Layer 3 of a small transformer language model trained on English Wikipedia (12 layers, counted from 0, width 96).
A neuron's activation on a vector x is GELU(weights . x), where the dot is the dot product.

Input weights of the MLP neurons that the questions are about. A number n stands for n times 0.0066.
n10: -12 49 -16 -14 37 -37 14 -21 17 -12 13 -3 -20 -20 23 31 -19 -15 81 8 -25 17 -2 -37 2 -15 -23 -67 -11 9 -53 40 12 53 -8 39 3 14 -1 33 2 6 -13 -54 -51 -17 -22 37 20 -6 25 -19 7 -35 7 -18 5 18 28 26 -22 -20 35 35 -26 14 52 -4 -15 20 -19 -19 -47 22 -14 43 -4 4 38 28 -9 -31 -3 -27 27 -5 23 -18 7 30 23 -15 22 -45 -23 18
n34: -18 10 -5 -11 11 27 49 -23 7 -10 5 20 30 16 -21 2 -20 -18 22 47 -39 21 -62 3 -7 -33 30 19 42 -7 -15 -7 25 -10 30 25 -45 4 48 -10 -8 -15 -35 -33 -2 20 44 -26 23 -60 -19 -6 59 -43 5 2 27 -19 12 12 1 12 58 -20 -24 6 -16 23 18 13 9 -18 -49 -2 14 -44 5 -3 2 23 -4 12 -13 31 -12 -1 -19 -9 24 23 -12 -7 -57 8 13 -48
n36: -60 -34 0 9 -36 -45 34 -6 51 18 18 -3 14 30 -34 46 -3 23 19 43 2 10 -10 -12 30 6 -7 9 22 -6 2 -15 -12 24 62 -9 -39 -65 45 1 42 -24 -18 -7 31 0 35 18 27 -11 -35 -22 -10 -7 3 6 1 70 11 -9 31 -1 14 -11 -49 9 -5 -1 28 8 7 21 46 -61 -23 -6 -59 18 -13 14 25 -39 -39 -19 -27 38 -37 4 -29 -11 -5 10 -19 -25 48 -7
n44: 13 -18 -29 15 37 3 37 -29 34 6 -60 -23 -24 19 -8 45 36 -2 31 -8 -3 59 18 -4 36 33 -9 -32 -4 -21 -34 48 -24 -24 -4 -7 -9 16 35 -16 32 24 -1 1 24 -33 -28 11 -37 -20 35 15 -23 -7 24 -24 24 2 -11 21 2 7 49 30 -52 -10 15 -13 18 31 29 -8 -30 -47 -34 -12 -13 -2 30 6 -49 5 35 28 63 13 -31 1 20 9 1 -7 54 12 -13 -9
n71: 16 -17 -3 -16 1 25 4 -28 43 20 -33 -14 -17 -23 -8 -32 14 -4 -15 54 -18 1 -16 45 -2 7 -24 -9 38 -49 8 16 -6 -26 -18 20 31 -28 28 20 31 21 6 -64 -9 -23 46 -35 21 -33 -23 9 29 36 35 -3 64 -6 5 30 -6 32 46 28 -19 10 21 9 -31 2 -2 -56 -73 2 -39 -41 -1 -3 -9 12 13 -44 -4 -40 26 14 -36 -19 12 5 -26 7 27 -11 20 3
n79: 10 -32 -20 12 10 6 -9 26 34 -14 25 -40 12 24 -16 -2 29 -26 47 -25 -7 11 -9 8 -7 -8 -16 17 -4 15 27 1 6 41 -21 -9 2 28 -39 -53 28 -25 33 -49 -38 24 12 -9 -11 -56 -7 -10 59 -6 -26 13 -2 -4 16 23 0 -32 -20 19 31 14 -9 54 -9 13 10 -19 13 -5 4 -29 33 1 3 -37 31 4 -41 23 -15 10 18 14 -19 33 -19 -7 1 -20 40 -24
n83: 5 5 -15 3 -24 49 -3 -35 -9 31 18 37 47 64 -16 2 40 27 29 32 -37 51 -24 -25 1 -11 20 -12 60 27 19 34 -22 -22 -10 38 -22 39 -9 -23 18 17 -15 8 24 27 9 16 2 -5 11 8 8 1 13 -10 -17 10 -21 -25 -20 -16 56 -19 4 17 -10 28 -5 21 -2 34 -5 1 -12 6 -4 -7 -33 -13 -7 28 29 -19 -32 18 -12 0 27 -27 43 -37 31 -27 -24 -18
n158: 18 27 4 -21 20 10 17 -41 -23 9 -41 -28 -9 -21 -3 -7 30 12 4 22 4 4 -38 15 20 -7 22 4 81 -16 -23 -1 -13 -19 10 39 11 -34 -14 23 -1 24 18 12 5 -36 31 -22 41 -13 -8 27 74 26 8 13 5 15 16 19 -26 -33 38 -21 -42 17 28 -17 -30 17 9 -33 -8 -29 -5 12 1 0 20 -13 4 -39 5 -25 41 -2 -45 5 -15 -6 -6 3 31 -1 -21 4
n178: 9 -22 9 -6 19 13 35 -5 -16 42 23 0 -20 12 0 51 -9 -8 4 -39 4 6 35 18 11 -25 -17 24 -16 3 3 -22 1 -32 9 -14 -11 10 20 -13 -16 -19 25 11 48 0 5 -21 0 -30 -47 -7 -5 -5 17 -76 54 37 8 9 -20 1 13 -3 -6 10 40 56 -34 -3 19 10 -18 1 27 8 -31 15 -7 -11 -8 7 11 3 -8 47 -19 -1 -7 -9 -17 -29 -2 -13 2 2
n204: -37 11 10 -4 18 -14 18 -33 2 49 10 -17 -9 -8 -25 22 33 -6 11 12 -9 3 14 8 -22 8 -4 27 1 -59 19 33 3 54 -32 27 10 -15 -20 8 27 30 -9 -6 -28 40 16 -32 -5 25 16 -42 -4 32 7 13 27 -7 25 7 18 -16 -13 28 -27 53 -12 49 -11 34 6 -1 10 13 1 -4 23 -37 -28 -9 -20 -10 34 -2 -24 -4 -4 -34 -72 -20 17 19 -2 4 -24 -41
n244: 23 32 -12 -14 38 -7 -37 10 -17 25 24 20 -10 10 34 18 -9 13 23 56 -1 34 4 11 38 -13 -19 -14 40 -13 6 6 -47 62 -17 -43 -12 2 6 -14 11 10 -34 20 39 12 11 4 17 21 -19 26 -2 -12 -5 -13 31 -10 -14 7 42 -31 -22 -28 -7 8 -36 64 40 45 17 -24 -13 16 -46 26 2 -4 19 -28 -16 23 -8 24 36 52 -35 -22 45 -25 -14 -6 -23 0 -3 -3
n254: -46 -48 27 7 28 -4 37 37 2 34 23 10 -10 47 12 5 15 4 52 2 -17 45 26 19 -7 4 -8 23 5 -38 14 -25 3 -18 30 19 -19 8 -10 4 3 3 -2 -22 -2 39 0 22 -23 -11 12 -18 4 2 -26 -39 -11 48 15 36 8 50 15 27 -10 9 0 7 8 6 64 19 8 -35 -18 -7 6 19 5 -10 17 -39 -55 21 8 19 11 -3 5 -8 -1 -38 -24 17 -6 28
n285: -30 -1 15 -2 -5 -31 10 -12 -14 4 18 17 5 15 34 -42 -57 2 -10 -24 8 2 -2 13 49 -77 7 -38 1 8 -25 9 47 1 17 36 -48 31 44 0 35 -2 -12 -13 -20 7 92 -1 1 6 -46 25 -13 -4 29 -4 -7 31 6 -9 6 -28 -11 -13 -1 3 -23 32 -15 2 26 -5 11 -7 20 6 -4 -13 -12 -16 -4 -50 -45 -5 -19 14 -6 -25 -24 29 -6 -18 -18 -10 8 -48
n309: 1 -14 15 -38 -17 -15 -3 -26 -5 24 18 -43 23 36 -41 -17 -11 -36 7 3 -30 -19 -53 46 29 -2 29 33 22 1 -13 6 27 19 -41 20 13 -28 4 6 -3 -1 -15 2 -54 37 -15 -36 -17 -53 22 -45 11 16 26 5 32 10 -13 -2 24 2 27 -10 -32 37 -8 45 17 -7 -25 -17 40 7 -4 -61 -4 37 -4 -20 -19 -28 22 -2 48 20 26 11 -21 31 4 -45 -22 -28 -39 -49
n340: 17 -16 -16 9 -37 15 -5 -15 31 40 -12 -11 48 59 74 -6 -18 -20 15 -34 -18 26 -29 -12 -32 6 -2 -22 16 18 -12 33 5 -8 -60 12 -35 -5 49 -21 12 -1 20 -2 -11 -26 -8 19 -6 9 33 18 23 21 -12 18 -25 22 7 7 -72 23 69 -8 -32 -9 9 -25 6 19 17 -26 -22 2 11 6 -18 -4 -29 5 -29 -19 -25 46 -16 -4 1 -7 10 -20 11 -6 7 -10 -17 -35
n344: 11 83 -34 -6 38 34 1 -18 -1 44 -27 -38 -20 2 25 -29 -3 -15 13 15 5 55 -26 52 16 34 -18 -10 36 -4 -38 -1 -8 13 -53 39 -3 2 -13 -11 40 -15 -52 -14 -33 19 29 -1 34 -21 -3 -6 12 35 -9 1 -8 37 -86 1 -21 -30 3 -59 3 42 -20 -25 -16 23 35 -31 22 23 -40 -51 -10 35 -35 -6 -50 27 7 -71 51 9 12 26 -12 -13 48 18 14 9 -15 6
n350: -2 -11 -12 -40 -60 7 37 0 46 -25 19 25 -24 -24 14 26 2 -27 34 9 1 -10 11 -36 1 -8 -13 41 -30 -18 24 23 9 23 56 -8 -6 1 -10 -33 -55 11 -2 0 -21 -51 -44 -38 -24 -4 24 -6 56 -43 -6 -8 16 -1 4 27 -28 -8 -14 30 -24 44 18 -39 18 7 30 -31 14 30 -53 -11 38 32 5 45 22 -20 -19 37 -9 23 -27 -58 -8 48 11 -34 11 -21 30 -15
n376: -9 1 -20 -45 -62 -8 -8 -73 -12 -15 -22 8 -8 -2 47 -22 0 -20 11 -7 -18 40 -63 10 21 -37 -15 5 4 9 25 24 1 25 -52 41 -24 5 14 13 52 43 -16 20 -42 -71 51 8 7 4 12 -13 9 42 0 -11 6 -22 -51 39 10 1 -8 11 -18 21 -19 -27 1 37 -15 -27 -32 -51 -37 8 14 -42 21 17 7 9 -9 -33 -4 2 30 26 28 20 5 10 45 -15 -35 -29
n427: -51 -10 29 -22 -5 15 41 9 6 -4 22 -25 -14 16 58 25 -10 13 32 33 -16 -35 -13 42 -5 -26 -20 9 15 -3 8 55 9 -22 6 10 -29 -12 14 0 37 2 -94 0 -60 -4 41 -21 -29 -23 9 -23 4 -41 -22 16 29 52 -8 -16 -45 -47 -5 23 11 20 -45 46 0 -1 39 -23 -15 -49 -51 1 11 -21 -20 11 14 15 -29 -41 -22 54 11 -13 -26 39 -7 -23 47 9 -16 -2
n429: -27 -23 -29 18 24 -40 2 39 47 4 -36 -14 -29 -4 -21 25 -30 -23 -7 -43 15 -2 -5 36 61 22 -14 37 -35 -22 -10 -19 4 33 -8 19 23 -18 -4 -20 10 19 9 -3 -22 3 7 1 40 8 -2 -12 -2 -41 12 -25 17 51 -30 22 -22 -63 -44 -3 11 16 16 8 -21 15 18 -6 -13 8 -13 4 17 -7 15 -21 4 -40 17 16 -24 51 -22 -27 -2 67 21 6 4 -26 -50 -45
n432: 12 9 35 -6 23 34 9 -35 -20 4 -25 3 5 27 -2 17 37 -2 -12 2 -44 8 -9 -25 -2 -47 -22 -30 33 -16 4 31 -6 45 -67 11 3 -34 2 26 24 27 -46 -22 56 -27 44 18 -12 -21 14 13 -17 38 31 29 14 24 77 -2 2 -13 -26 41 -28 18 -6 64 51 21 28 16 -52 3 -7 20 -4 2 9 33 17 22 3 -44 8 13 -15 10 39 8 9 14 12 -10 -38 24
n434: -24 -47 -31 -8 -20 -42 8 -41 29 10 -19 -47 -27 0 0 17 25 -27 56 3 -23 29 -7 12 68 -16 29 44 -18 -52 25 -26 -12 7 4 24 17 -28 -3 -23 -13 3 15 8 12 4 -58 14 44 -3 -34 -7 -29 -2 -1 -13 3 28 34 29 8 41 -2 -33 -15 10 3 -7 15 37 -8 -38 -12 -31 -74 -23 -16 29 79 6 18 -21 -34 15 36 17 -38 -2 35 -5 1 -32 16 -30 36 12
n464: 16 -9 13 -9 33 -23 21 -19 31 35 -23 -72 18 56 -24 10 10 -10 -2 22 -35 -11 -26 33 22 -12 1 -35 -4 -39 -21 45 60 -11 -51 5 10 -11 92 -69 4 -8 -3 -40 7 -57 11 -21 -8 -4 -4 -43 -4 -6 4 9 33 10 11 -6 -44 18 63 15 -22 4 25 -6 -9 13 32 7 -22 16 22 -29 3 -45 -17 67 13 19 -64 -2 35 -7 0 -38 2 3 52 35 17 -25 -13 -7
n496: 3 0 -2 -4 -51 -28 38 1 15 36 -29 -25 -3 -17 18 3 38 33 52 -36 -28 -29 -6 -19 9 1 -10 20 -25 5 16 -26 -13 54 -53 7 -20 -25 -10 10 -1 94 29 -37 -10 -6 5 4 29 -22 11 -10 53 -3 -49 -27 -30 7 18 -43 -27 18 -7 10 19 31 -39 0 46 4 -9 -33 -34 -1 -25 8 22 3 -3 -35 -2 -21 3 33 22 22 27 -3 -4 -18 19 -44 11 -34 12 -43
n497: -24 9 -15 -28 42 -17 38 13 18 -36 17 -56 53 23 -17 6 -20 -18 -13 -6 24 7 -13 46 -1 -39 -24 -3 36 -46 -47 -2 33 25 24 14 -14 -8 3 -25 28 -4 -30 -18 -1 -13 50 11 10 -18 9 -30 33 7 -13 25 -12 -3 5 -11 -43 -9 12 -50 -21 22 -33 -14 16 2 52 12 37 22 17 -12 -13 -61 15 8 -14 23 21 29 -10 3 24 -27 10 7 33 -18 -36 8 29 -25

Each question shows a token from some text and the vector x that enters the MLP there. A number n stands for n times 0.072.

" T": 3 21 -4 20 3 3 -5 -23 -2 -7 -4 1 0 0 -5 0 1 0 -10 -23 0 4 -8 5 4 13 5 4 -19 12 -2 -15 0 2 -9 1 -1 2 -10 -1 2 -19 -2 3 -5 17 -6 -2 0 -10 2 -3 0 -7 -17 35 -20 -21 1 -2 1 14 -7 2 -5 -36 -17 -6 -7 -23 -10 27 9 4 -4 -6 6 -10 -2 -19 -6 6 15 -7 -2 -16 9 32 -1 -5 6 6 -10 15 7 5
Which neuron lights up most? n344

"ru": 4 -16 7 20 -2 0 7 8 6 -19 2 6 -3 3 -10 2 2 -2 2 10 -3 4 11 -17 3 14 18 24 -25 -1 24 9 -14 -3 -11 -5 -10 12 2 -4 3 -2 0 -18 -5 18 -22 18 -2 14 2 9 -2 12 -9 1 -8 -5 10 1 -8 13 -13 0 -4 -56 13 -1 1 -21 -18 20 8 -4 -13 17 4 -2 -11 -1 -10 27 0 6 -16 -13 7 -11 4 12 -6 2 -4 15 6 -1
Which neuron lights up most? n254

".": 2 3 14 29 -3 -15 9 14 4 4 8 -3 -6 -9 -6 -17 4 -6 -12 9 15 -12 14 2 14 14 1 15 4 -5 -5 -8 7 -3 11 -14 4 -24 -2 11 6 2 -1 3 -16 16 -5 -11 3 4 11 -1 -3 0 4 24 6 -6 -5 3 3 -1 -19 -4 -3 -44 5 14 5 -34 -53 -12 6 -1 10 2 4 -14 -7 20 -9 8 18 -8 0 -18 3 -2 -8 -5 -14 -6 2 13 4 7
Which neuron lights up most? n309

"05": -1 -4 2 30 -2 0 2 6 5 -9 5 -16 -6 -22 -12 -21 6 -9 -10 11 4 -8 -5 -3 0 7 24 9 -6 -11 3 -16 -27 8 2 -12 1 2 -5 16 4 3 -8 21 2 5 -16 7 7 3 16 6 -8 4 2 14 3 -11 6 6 1 -6 -14 21 -2 -43 18 8 -1 -2 -33 -4 -11 4 -4 3 18 -8 7 -1 -10 6 -5 0 -20 3 -11 -6 6 13 -15 20 1 35 8 -1
Which two neurons fire most, strongest first? n429, n434

"v": -5 -7 -11 12 -18 -27 -16 -13 3 -19 0 2 2 -4 -7 -13 -1 -11 -10 -37 7 -8 12 -2 8 12 -1 17 -19 18 -9 -6 -4 -12 -8 -24 6 13 -15 -11 2 3 -13 25 4 -4 -21 -9 -3 22 -1 10 6 1 -11 -15 -5 -21 -25 0 6 1 -28 16 -5 -33 -9 -9 13 -11 -14 5 7 -6 -2 12 4 -3 5 -13 -3 5 -3 9 -19 -19 0 15 -6 -9 -2 22 1 3 -9 5
Which neuron lights up most? n376

"oy": 15 -9 -2 27 -1 9 2 -11 -9 1 -5 10 5 1 -16 16 -9 -9 12 7 13 -11 11 -5 7 -8 6 5 -13 2 0 -11 -8 6 0 -13 7 21 10 8 -12 -13 24 -3 -6 31 -3 14 16 2 5 17 -5 -1 0 -6 -8 -14 8 10 2 22 -7 -2 10 -50 14 14 16 -16 -24 10 -1 22 10 6 12 -10 -1 3 -17 24 -7 -20 -8 -17 4 -13 1 4 -3 11 -10 18 11 11
Which neuron lights up most? n178

" in": -7 11 -3 -7 9 17 -11 -8 3 -1 -5 -3 -5 -2 2 -7 5 0 -4 -14 13 -23 -9 2 -3 -2 8 15 -11 4 -1 -12 -2 1 -15 0 0 -16 -3 4 -11 2 -9 -5 4 -13 7 12 -10 -7 3 1 -8 -1 4 14 -2 10 13 -5 1 -7 -2 9 7 -67 9 -1 9 -3 -29 2 -4 9 9 8 -1 -2 -14 6 3 2 -2 -4 -14 -2 11 -1 3 4 -28 -12 2 -8 -2 17
Which neuron lights up most? n432

"\"": 14 -4 18 7 3 8 4 -6 -4 -20 2 1 4 -8 8 -25 6 6 -4 4 11 -7 -7 7 11 22 11 14 6 -9 -4 -9 -2 1 0 -8 0 -13 16 8 3 4 4 -1 5 -16 0 3 -19 -3 -4 13 -5 0 -3 33 -1 7 15 -3 -3 17 15 -8 -3 -72 6 12 5 -17 -12 4 -4 0 8 -1 3 7 -18 1 10 -18 2 -10 10 -7 -20 -1 3 20 -14 -4 0 8 1 20
Which neuron fires most, and how strongly? n71, at about 2.5

"T": 12 12 -2 12 2 5 -6 -16 -8 -8 -6 0 12 22 -4 -21 -3 5 8 -22 8 13 2 5 -5 9 10 11 1 15 -4 -9 -12 1 -22 5 12 -15 -30 6 -5 4 -10 0 -23 11 -11 0 -4 -7 7 -2 -12 -7 -14 28 -11 0 -16 7 1 4 -6 -9 -13 -33 13 -1 5 -34 19 27 -1 17 3 1 -9 -5 -8 -2 -1 6 29 -9 8 -25 -2 17 6 -3 5 9 1 7 4 15
Which neuron fires most, and how strongly? n344, at about 3.1

" C": -1 -3 -4 25 2 6 8 -17 10 13 -6 9 4 7 -9 -2 11 -6 2 8 18 -22 6 -7 6 2 0 10 3 1 8 -1 5 10 5 3 6 8 -13 -7 3 -15 5 10 -8 -3 -4 -4 -4 2 6 -10 -8 3 -7 36 -22 -12 2 -6 -11 -12 -10 5 -10 -27 8 -5 4 -14 -20 46 12 11 0 4 -2 0 -3 -10 -15 -10 6 14 -9 -34 5 2 -11 -20 -3 -8 -7 34 3 0
Which neuron lights up most? n204

"in": -2 -3 -5 8 -5 5 -14 7 -1 -17 0 14 1 5 15 -16 -5 1 3 -3 -2 4 -6 -1 -7 -7 22 -8 10 11 -10 7 -12 2 -15 -15 1 -11 12 3 -1 -5 -8 8 8 6 3 19 -4 2 -5 1 -12 13 0 15 -2 -2 11 4 6 -24 -13 4 -5 -80 18 11 -5 -8 -31 6 3 6 -10 7 -10 -12 -11 -1 -11 10 18 -12 2 -10 -4 -6 8 7 -10 18 6 -13 -9 4
Which three neurons fire most, strongest first? n432, n244, n340

"ani": -2 -9 -3 28 -13 7 -3 12 3 8 -4 -8 -4 2 0 -27 3 6 -9 3 -15 -3 12 -5 -12 3 9 10 -7 0 10 0 -10 -4 23 -20 -4 5 9 8 -2 -15 -7 -2 -2 8 -3 13 2 8 0 9 -17 -4 -2 -5 -4 -15 15 2 15 -6 -1 13 -11 -64 34 -7 -2 -16 -16 14 -5 -5 -8 8 -3 0 -7 2 2 -2 -31 0 -16 -14 1 0 4 4 -16 16 -2 18 3 8
Which two neurons fire most, strongest first? n36, n254

" of": -10 9 -3 -14 13 13 -3 1 4 -4 10 -9 -2 -13 1 8 -4 -1 1 0 -3 -27 6 -2 -11 8 1 13 -6 9 10 -14 -1 -3 -4 -15 10 9 -10 -3 -3 -1 -11 5 -3 3 -12 2 -9 -2 5 -11 -13 1 3 11 -2 13 6 16 -9 -8 -10 7 5 -56 -2 19 3 -8 17 -3 8 -3 -13 6 10 -10 2 -3 -2 1 -1 -1 -26 -18 14 5 -4 2 -29 -1 8 16 -3 10
Which neuron lights up most? n427

"a": -11 -4 -4 11 -8 4 -1 10 0 -2 -5 1 -6 6 0 -12 14 6 7 -6 -2 7 0 12 -6 3 24 7 -5 17 -5 2 -10 0 -8 -1 2 -19 16 -5 16 -6 -9 -1 -9 -4 2 20 12 -1 -3 4 -27 9 -11 17 -4 -9 4 -5 18 -7 7 -6 -6 -62 29 -21 -11 -29 -26 17 -2 -11 -14 8 -5 -8 -11 10 14 2 1 5 -18 -23 -10 4 7 2 -10 6 6 2 -1 1
Which neuron fires most, and how strongly? n36, at about 1.6